Layer 2 of a small transformer language model trained on English Wikipedia (10 layers, counted from 0, width 64).
A neuron adds its activation times its output weights to the MLP's output. To switch it off is to set its activation to zero at one token and run the rest of the model.

Output weights of the MLP neurons that the questions are about. A number n stands for (n - 500) times 0.0011.
n6: 497 325 422 428 546 524 613 621 456 703 661 639 487 559 362 476 580 386 605 682 560 611 679 388 454 641 628 539 377 558 470 627 522 643 529 696 552 532 733 161 516 396 672 495 579 427 472 603 636 669 629 536 504 331 477 690 692 599 190 583 384 425 532 289
n15: 590 546 291 377 385 569 654 318 441 577 471 416 451 408 468 395 427 550 607 623 668 541 637 340 363 490 525 485 236 450 454 231 669 470 328 550 740 545 518 616 442 378 665 456 438 557 737 353 641 577 478 439 509 360 434 466 360 520 243 601 728 550 625 476
n55: 492 384 490 334 491 491 677 583 506 483 604 321 368 383 437 557 430 362 446 456 475 426 473 316 478 778 417 571 445 456 528 568 506 800 519 693 455 471 551 380 594 378 446 631 464 436 390 538 474 682 521 450 674 543 360 516 398 654 347 503 722 526 484 329
n59: 523 389 614 633 397 352 603 429 634 532 617 470 335 125 527 560 504 368 452 720 423 421 547 471 377 670 425 577 599 722 620 374 521 585 592 632 364 476 557 341 546 483 532 825 344 405 398 223 494 514 427 665 563 728 408 423 621 455 528 541 502 186 673 440
n73: 355 519 592 608 435 581 441 509 735 594 663 433 344 671 433 427 558 589 695 675 207 501 469 606 426 411 575 435 640 351 493 588 612 404 494 451 555 488 622 398 380 302 397 533 403 601 685 462 502 482 303 432 503 544 441 261 636 621 606 879 585 342 536 601
n76: 583 366 226 495 673 391 765 543 501 605 661 461 443 322 673 529 410 587 568 622 464 597 354 410 517 476 266 463 400 398 349 491 564 511 240 776 609 508 447 473 501 436 454 595 359 673 578 383 524 575 561 501 573 455 301 593 424 606 339 503 471 444 359 381
n80: 556 441 554 518 833 543 327 655 336 709 401 183 722 226 379 495 301 639 412 621 580 512 536 488 421 240 309 641 448 452 603 522 336 475 568 331 295 742 503 396 350 641 464 427 582 479 860 544 348 523 763 331 614 427 483 395 306 343 660 440 562 689 709 382
n150: 103 363 584 769 549 901 399 506 621 457 650 342 523 401 578 560 635 815 367 672 533 512 283 207 414 696 581 509 516 432 534 447 393 614 559 459 620 497 621 516 896 522 462 321 575 689 736 555 487 449 714 506 581 556 250 568 599 305 736 333 350 515 558 611
n159: 276 565 250 369 529 287 396 659 436 632 482 655 480 717 388 240 796 676 724 266 460 411 510 432 602 658 657 513 634 484 448 567 511 264 486 223 480 343 544 390 269 538 521 599 303 648 575 520 509 506 475 697 398 564 531 461 496 453 566 517 573 459 578 457
n169: 672 518 705 329 583 352 677 660 117 11 703 440 590 451 442 365 574 565 590 477 331 345 473 301 598 610 582 383 530 630 337 731 590 690 550 386 196 407 758 297 438 673 363 282 649 449 574 436 580 561 608 707 610 414 592 467 96 440 337 228 527 505 539 534
n179: 553 250 608 494 427 444 353 284 436 621 479 440 282 457 511 558 478 550 670 482 460 904 574 438 484 485 338 662 419 368 603 140 723 495 489 601 647 532 712 407 433 315 554 618 393 351 463 408 690 499 500 291 346 496 513 652 605 545 494 471 665 303 628 142
n180: 487 513 429 654 418 365 477 533 564 392 535 498 490 862 569 679 612 722 374 384 643 319 394 564 98 704 512 323 362 615 766 448 669 462 827 684 459 460 234 622 479 740 608 466 443 411 564 512 421 590 549 351 557 275 571 555 392 329 515 533 424 212 773 242
n194: 229 476 545 236 483 425 528 302 543 858 486 877 256 817 499 567 657 545 623 515 226 301 557 470 454 307 403 390 409 473 572 502 417 498 607 594 470 449 553 635 666 269 435 495 480 505 544 529 668 543 398 460 658 521 613 338 616 431 483 593 588 439 432 758
n210: 556 293 518 594 495 633 406 279 416 496 341 435 560 569 297 513 719 675 290 614 479 396 316 128 759 355 631 420 237 364 260 680 420 169 419 607 378 444 930 505 366 215 530 648 369 339 611 279 418 583 526 313 816 597 757 541 548 671 560 664 615 501 663 580
n212: 514 362 582 439 465 153 530 221 518 639 562 443 567 251 553 497 716 402 495 689 798 573 651 459 400 814 401 486 587 194 898 248 612 490 590 534 411 421 366 623 695 374 746 510 492 624 544 802 423 572 560 557 436 484 405 297 262 608 244 355 378 441 422 379
n224: 680 613 398 467 589 571 361 497 579 296 467 510 366 407 424 672 389 362 334 550 796 569 465 844 751 756 480 341 407 329 370 477 598 167 343 471 570 283 359 814 472 247 600 212 493 195 266 619 310 468 639 390 640 383 509 541 258 291 404 490 347 411 456 254

Each question names a token from some text and the token that comes next. It shows the activations a of the neurons there, in the order above. A number n stands for (n - 500) times 0.74.

Then comes g, the gradient of the next token's log-probability with respect to the MLP's output, scaled to length 1. A neuron's effect is roughly proportional to its activation times (output weights . g). A number n stands for (n - 500) times 0.00098.

" an", then " old"
a: 500 562 501 490 500 501 500 499 499 500 578 500 499 501 500 500
g: 460 615 424 395 601 214 305 283 624 626 564 438 500 529 580 437 496 350 571 465 364 636 641 630 590 807 551 564 528 571 390 444 423 393 477 735 486 646 441 362 624 336 656 336 471 607 381 444 839 658 743 540 355 429 363 533 602 485 564 608 515 642 541 614
Switching off which neuron hurts the next token most? n179

",", then " during"
a: 500 501 463 513 532 495 501 499 505 500 486 500 506 500 447 501
g: 503 322 415 535 653 351 535 433 151 568 597 566 641 436 497 607 442 487 490 471 543 648 383 563 324 416 605 406 477 632 586 590 704 535 683 391 570 506 529 334 544 340 665 478 542 599 629 579 507 99 426 437 509 636 480 662 406 728 695 730 300 434 620 487
Which two neurons, each switched off alone, lower its probability most, in order? n55, n73

"oor", then " throughout"
a: 499 547 453 496 500 516 499 500 501 500 506 501 500 500 500 500
g: 436 388 484 576 500 390 488 368 461 530 582 599 470 512 416 610 525 564 473 446 105 469 285 710 562 569 668 345 628 669 603 723 404 484 621 797 548 476 218 511 432 361 744 623 686 465 438 548 648 484 546 549 466 460 454 790 696 574 582 601 534 382 505 470
Which neuron, switched off, raises the next token's probability most? n15

".", then " H"
a: 500 500 475 500 499 500 500 501 367 500 493 500 499 500 504 505
g: 530 614 615 532 696 570 745 408 470 501 408 619 346 577 443 507 636 538 522 571 594 535 748 387 836 641 512 504 488 454 529 538 355 350 560 514 430 653 663 632 634 317 369 521 510 661 437 183 546 470 516 461 419 514 835 620 390 399 625 481 662 561 534 767
Which neuron, switched off, raises the next token's probability most? n159

" from", then " the"
a: 359 500 389 498 498 484 510 500 507 500 502 500 502 500 501 491
g: 543 639 571 681 504 570 670 612 343 643 555 551 518 566 442 498 705 418 608 404 514 457 564 641 453 786 877 284 422 452 432 691 466 398 242 431 435 687 464 341 675 272 459 534 269 413 597 387 512 638 652 517 446 673 442 504 386 566 367 526 438 568 605 405
Which neuron, switched off, raises the next token's probability most? n6

" show", then "ing"
a: 452 500 217 500 499 497 498 500 479 500 493 500 534 502 500 446
g: 510 667 370 577 439 558 407 518 494 491 417 321 569 602 410 572 513 344 329 396 419 441 469 351 647 416 746 312 463 397 786 301 416 536 564 531 501 296 393 371 453 855 236 546 712 494 614 666 388 262 469 484 590 599 396 397 406 427 358 505 623 593 488 616
Switching off which neuron hurts the next token most? n6

" son", then " and"
a: 489 501 26 507 545 480 500 500 500 500 500 501 528 500 500 545
g: 698 737 692 245 395 397 392 308 418 560 563 411 477 464 419 539 539 484 648 580 649 535 554 205 477 474 512 521 564 321 677 480 250 733 666 505 541 197 531 429 311 737 488 595 502 460 543 633 570 373 398 586 537 449 515 462 645 590 585 613 248 486 492 567
Which neuron, switched off, raises the next token's probability most? n224

" of", then " Roman"
a: 469 501 460 498 502 496 499 518 499 518 500 500 476 500 500 500
g: 516 464 575 571 316 452 364 455 550 587 693 496 334 237 418 440 376 496 638 330 463 400 296 605 700 274 270 594 539 484 242 439 273 490 517 584 477 604 583 410 353 220 525 579 646 510 473 381 490 388 484 658 503 394 784 557 536 443 292 393 682 592 488 554
Which neuron, switched off, raises the next token's probability most? n150

" had", then " been"
a: 185 500 476 501 500 500 500 498 500 500 503 495 506 500 500 522
g: 400 137 614 397 471 654 430 543 396 237 481 701 704 548 505 434 433 216 491 548 664 309 405 464 406 455 408 483 369 311 465 564 559 481 421 598 651 285 553 406 490 492 541 412 505 624 351 656 389 515 490 466 642 557 480 348 423 672 760 543 797 501 499 610
Switching off which neuron hurts the next token most? n6

" B", then "ible"
a: 501 499 497 346 593 483 500 516 569 500 500 500 500 500 500 500
g: 557 529 326 466 417 441 374 376 369 548 375 360 622 353 463 564 657 583 489 635 480 387 720 654 702 677 683 468 425 738 508 703 434 505 306 382 336 366 320 365 590 624 479 367 669 528 497 493 526 476 205 377 434 561 490 790 644 636 361 493 406 369 480 360
Switching off which neuron hurts the next token most? n159

"al", then "ation"
a: 500 499 498 526 499 500 512 500 489 499 501 524 500 501 500 503
g: 383 689 449 815 335 598 392 624 399 487 714 486 374 607 459 282 704 511 466 442 574 479 372 466 402 479 550 445 480 554 407 418 424 497 455 747 418 416 328 737 83 409 588 471 453 410 431 519 744 364 570 431 468 539 558 388 539 706 340 448 545 434 672 511
Which neuron, switched off, raises the next token's probability most? n80

" Br", then "ad"
a: 473 500 385 334 504 387 500 471 499 500 500 500 568 500 500 499
g: 458 673 572 713 495 301 337 548 323 425 646 501 434 375 697 357 611 397 619 541 584 444 507 710 428 711 440 473 536 556 519 323 540 805 626 527 438 528 450 310 677 616 483 660 524 489 527 428 358 580 579 410 521 682 618 466 592 382 713 191 311 428 585 308
Which neuron, switched off, raises the next token's probability most? n59

" Pl", then "aur"
a: 497 520 487 449 503 447 500 428 500 500 500 500 555 500 500 497
g: 468 202 501 434 512 431 497 619 733 532 643 458 692 563 407 747 511 422 474 463 381 465 434 363 542 658 498 421 539 562 597 595 387 363 319 533 531 619 584 536 349 325 561 337 463 569 510 382 687 460 483 701 316 469 784 543 226 714 514 713 626 530 351 293
Switching off which neuron hurts the next token most? n150

" they", then " saw"
a: 422 500 413 469 499 502 500 500 498 500 500 502 496 500 500 496
g: 464 661 638 524 371 558 775 584 371 416 585 547 488 654 420 391 504 566 608 170 631 522 455 488 498 357 424 455 522 514 684 435 534 438 408 577 593 504 641 620 406 282 386 457 534 612 79 452 373 830 634 423 543 653 600 505 386 657 653 377 570 564 541 582
Which two neurons, each switched off alone, lower its probability most, in order? n6, n59

" initially", then " den"
a: 285 514 446 500 500 501 500 500 502 500 504 498 513 500 500 458
g: 480 596 515 464 356 368 645 705 565 425 371 339 505 390 589 472 155 548 553 387 429 611 410 476 639 328 717 536 514 485 403 231 452 507 576 523 445 623 532 665 620 665 452 484 480 594 395 699 735 700 279 536 413 354 403 331 679 552 325 246 502 441 547 582
Which two neurons, each switched off alone, lower its probability most, in order? n6, n224

" eight", then " others"
a: 449 640 459 501 500 495 500 500 463 500 500 496 512 500 500 501
g: 291 646 374 404 444 424 586 266 478 508 588 336 360 599 386 658 291 488 545 713 488 391 666 493 626 595 469 523 455 782 472 494 446 341 421 707 336 617 436 708 518 618 579 374 429 477 473 392 445 280 579 336 320 727 254 580 663 571 619 527 608 490 562 646
Switching off which neuron hurts the next token most? n15

" attack", then " on"
a: 500 500 326 507 626 458 498 499 489 541 515 500 572 500 500 501
g: 482 576 512 428 787 421 230 461 291 406 447 438 507 528 362 409 343 470 571 526 445 488 188 597 340 527 537 457 441 388 421 678 564 487 666 530 568 592 491 320 586 468 390 383 458 432 600 307 595 656 231 341 569 456 438 668 605 557 288 385 321 203 495 338
Which two neurons, each switched off alone, lower its probability most, in order? n73, n169

" P", then "ais"
a: 482 500 502 195 501 450 500 318 499 500 500 500 509 499 499 500
g: 516 744 519 349 269 502 511 501 444 445 398 382 636 483 441 441 594 357 510 477 528 428 436 846 477 204 524 701 393 759 601 640 428 472 442 698 357 748 566 314 589 494 458 547 629 390 560 324 404 432 436 462 423 354 652 401 467 241 534 537 578 681 620 439
Which two neurons, each switched off alone, lower its probability most, in order? n150, n76

".", then " Dr"
a: 500 500 491 500 500 500 500 501 333 500 490 500 500 500 501 508
g: 358 472 633 504 475 785 643 609 579 382 382 558 342 355 443 655 661 374 468 744 562 467 452 441 627 643 319 617 547 515 598 598 128 360 672 470 516 631 464 626 564 281 587 578 660 528 496 232 523 457 557 371 388 602 646 741 422 565 492 534 579 652 455 427
Switching off which neuron hurts the next token most? n159

" s", then "om"
a: 500 500 500 452 500 499 500 500 501 500 500 502 498 500 500 502
g: 312 590 607 456 593 336 660 557 545 433 446 405 794 627 565 574 337 334 342 812 511 313 385 615 415 756 530 668 441 380 534 608 743 382 427 528 443 584 350 326 555 424 604 552 407 587 519 323 594 425 638 540 540 380 581 440 424 251 588 619 447 653 432 344
Which neuron, switched off, raises the next token's probability most? n59

"ions", then "=="
a: 470 500 440 501 547 518 397 500 508 501 483 504 501 500 500 500
g: 660 685 502 183 685 532 467 539 445 377 520 578 422 552 595 262 565 586 324 469 699 673 465 577 408 584 556 772 635 416 304 491 582 314 471 380 564 508 282 455 521 498 443 452 376 512 240 464 557 500 430 587 431 468 481 594 467 348 386 193 436 196 549 428
Which two neurons, each switched off alone, lower its probability most, in order? n80, n55

",", then " S"
a: 501 500 477 512 512 486 501 500 534 500 491 500 496 500 258 489
g: 420 762 441 418 645 501 586 466 597 540 566 321 297 460 492 438 285 536 433 734 408 629 490 662 425 477 634 350 372 715 392 448 543 579 393 345 531 276 627 456 553 470 579 530 502 501 770 609 297 394 428 194 521 546 640 752 341 456 529 399 629 500 384 690
Switching off which neuron hurts the next token most? n212

" following", then " day"
a: 516 514 499 499 500 500 506 500 501 565 500 500 512 500 500 500
g: 522 432 354 538 619 592 311 494 482 692 573 513 486 557 497 427 781 396 626 454 285 595 570 381 580 615 389 399 491 597 771 340 697 496 543 587 387 425 786 635 514 404 374 394 400 520 500 284 508 627 912 537 542 339 727 583 428 574 555 571 456 405 454 427
Switching off which neuron hurts the next token most? n169

" it", then " in"
a: 454 500 440 500 496 500 499 521 500 580 508 500 514 501 500 501
g: 548 381 569 351 744 447 445 220 305 433 442 368 353 327 514 412 350 480 645 426 271 426 454 495 513 465 734 505 400 560 629 641 443 405 371 549 514 644 513 519 375 612 448 495 645 392 616 441 489 601 184 757 560 491 524 699 545 454 310 324 490 569 489 206
Switching off which neuron hurts the next token most? n169

" due", then " to"
a: 501 523 503 499 502 501 503 500 501 499 517 500 556 500 500 500
g: 364 406 621 382 540 512 408 408 85 583 577 451 725 612 440 720 690 699 690 486 406 495 504 509 330 327 475 435 420 466 526 729 558 659 523 761 488 562 489 525 379 647 603 577 578 594 564 542 410 566 456 689 556 768 634 411 661 478 468 741 473 491 575 484
Switching off which neuron hurts the next token most? n194

"inet", then "."
a: 487 502 371 501 497 468 495 500 511 500 501 500 499 500 500 495
g: 642 310 529 456 255 417 539 491 456 550 490 754 568 515 460 774 665 537 685 378 395 527 447 606 564 524 739 353 406 533 354 890 533 537 520 673 346 415 288 803 474 462 637 573 443 527 277 582 522 521 569 699 384 464 567 476 420 590 515 466 374 551 495 418
Switching off which neuron hurts the next token most? n55

" His", then " par"
a: 500 624 497 414 500 500 500 500 566 500 498 500 500 500 500 470
g: 566 352 416 399 470 457 436 430 583 702 728 383 307 335 397 580 891 639 481 398 645 530 526 388 556 526 736 445 424 481 409 580 393 528 422 523 460 675 458 531 478 474 687 648 588 552 427 532 760 619 272 432 356 480 493 547 652 566 288 309 366 699 348 402
Which two neurons, each switched off alone, lower its probability most, in order? n15, n159

" the", then " deb"
a: 500 636 501 489 498 500 499 500 500 499 514 501 499 500 500 490
g: 422 580 405 556 434 433 614 673 636 612 460 781 489 424 599 361 518 440 249 519 514 690 702 661 529 504 564 365 473 415 410 583 374 482 428 510 560 342 446 540 359 352 560 518 571 261 476 528 792 601 264 554 597 256 102 622 518 397 457 481 603 553 379 499
Switching off which neuron hurts the next token most? n15

"ă", then "t"
a: 499 501 425 502 480 514 528 500 500 500 510 500 500 610 500 500
g: 621 617 537 492 642 352 382 428 703 633 349 498 541 553 538 314 220 664 568 506 660 706 303 424 473 463 281 553 460 602 505 450 511 472 642 476 466 495 533 553 605 536 431 429 507 517 649 457 295 562 847 382 786 386 628 634 485 710 397 384 577 486 624 756
Switching off which neuron hurts the next token most? n210

" the", then " city"
a: 499 530 500 487 502 500 500 497 516 500 535 500 500 500 500 500
g: 667 658 566 678 404 419 624 541 576 538 703 530 349 346 471 485 424 258 388 318 613 541 517 405 687 468 357 573 422 340 573 298 607 395 536 360 578 343 350 539 423 605 349 344 551 204 414 339 385 609 518 279 462 368 611 524 441 413 485 356 804 487 370 372
Switching off which neuron hurts the next token most? n179

" run", then " out"
a: 460 499 340 510 496 473 497 500 501 500 499 500 499 500 500 463
g: 272 398 405 504 546 245 529 384 530 512 350 528 595 357 377 548 479 446 540 634 452 581 415 673 567 554 577 670 367 419 430 438 438 481 331 410 384 500 413 329 772 641 401 592 519 528 439 358 662 428 548 498 380 545 435 757 604 282 167 777 397 351 484 287
Which neuron, switched off, raises the next token's probability most? n6

" larg", then "ely"
a: 500 500 437 462 489 499 506 500 497 501 500 501 605 611 500 427
g: 495 502 586 335 551 751 527 743 619 458 475 492 709 466 342 427 650 641 424 639 410 282 732 571 559 348 521 318 463 608 690 451 491 544 388 657 601 373 570 433 475 697 241 519 486 546 605 682 639 536 589 465 561 530 458 355 766 763 355 300 443 430 503 539
Which two neurons, each switched off alone, lower its probability most, in order? n224, n194

" with", then " his"
a: 283 500 366 500 500 495 500 500 487 500 502 498 462 500 501 473
g: 326 412 425 575 519 483 535 455 487 434 481 520 454 397 353 731 564 640 491 487 508 402 904 656 522 477 757 538 459 572 262 562 654 536 583 444 506 460 708 617 581 373 318 448 305 414 532 303 443 633 780 389 328 380 463 458 559 401 695 532 541 780 576 435
Which neuron, switched off, raises the next token's probability most? n6

" were", then " sh"
a: 185 484 464 495 500 501 500 497 500 500 501 500 505 500 500 433
g: 454 389 565 618 794 378 484 630 567 410 524 478 641 494 487 604 478 227 692 478 400 395 365 660 536 545 418 460 554 542 478 383 558 339 585 522 523 616 621 578 377 490 339 596 575 392 257 714 773 367 492 530 668 637 402 626 538 690 482 283 605 702 407 788
Switching off which neuron hurts the next token most? n6

"idents", then ","
a: 501 527 411 507 633 498 504 500 500 500 501 471 501 500 502 499
g: 649 554 508 675 477 554 578 426 526 348 554 585 496 316 487 636 452 614 497 603 470 453 711 624 550 552 512 547 465 273 493 685 466 623 484 639 378 39 652 554 584 334 521 560 476 419 481 285 624 610 550 568 609 742 818 252 454 443 489 586 644 428 398 456
Switching off which neuron hurts the next token most? n73

" H", then "ank"
a: 500 500 489 267 500 488 500 478 498 500 500 500 500 500 500 500
g: 426 344 697 430 358 562 500 388 581 532 542 760 510 402 582 550 617 353 455 335 478 571 676 333 715 285 449 371 533 407 696 399 271 545 374 301 526 823 546 533 484 710 346 755 475 576 550 390 544 538 613 479 382 610 670 352 393 369 509 540 641 553 496 634
Which neuron, switched off, raises the next token's probability most? n59

" L", then "ister"
a: 500 500 461 499 500 443 500 393 517 500 500 500 499 500 501 500
g: 486 537 578 352 564 751 442 391 454 244 456 690 441 619 518 507 356 503 393 306 394 402 421 501 643 483 681 407 337 498 566 413 331 473 592 353 611 456 487 673 677 411 337 553 429 303 430 547 597 368 444 458 316 311 331 333 412 590 498 819 382 669 515 243
Switching off which neuron hurts the next token most? n76

"umber", then "land"
a: 483 500 442 500 507 438 500 500 500 500 498 500 376 500 500 500
g: 682 526 465 274 696 561 656 349 226 536 559 203 543 487 461 425 729 527 426 586 560 448 760 668 458 299 603 426 312 592 470 496 647 471 458 349 487 663 780 532 469 429 499 314 566 590 478 442 639 527 710 497 438 436 384 388 619 418 611 686 303 492 453 508
Which neuron, switched off, raises the next token's probability most? n6

" Har", then "vey"
a: 500 573 485 173 670 516 503 500 499 500 500 490 502 500 500 500
g: 300 559 416 587 392 557 414 452 383 473 535 357 306 304 494 448 629 565 680 415 429 627 747 608 390 489 519 499 591 288 510 556 468 622 641 707 557 257 741 427 510 562 411 546 746 443 492 769 606 683 256 354 570 373 405 412 621 448 564 364 563 340 491 318
Switching off which neuron hurts the next token most? n73

" his", then " publ"
a: 500 700 496 407 495 500 500 500 500 499 499 500 499 500 500 430
g: 727 639 617 588 305 498 487 884 425 491 361 389 378 572 410 628 264 612 435 703 643 428 411 451 512 279 480 466 454 486 500 464 471 484 494 633 526 568 275 451 385 390 693 469 526 454 526 589 461 507 205 446 667 474 350 229 754 495 423 386 478 576 477 360
Switching off which neuron hurts the next token most? n15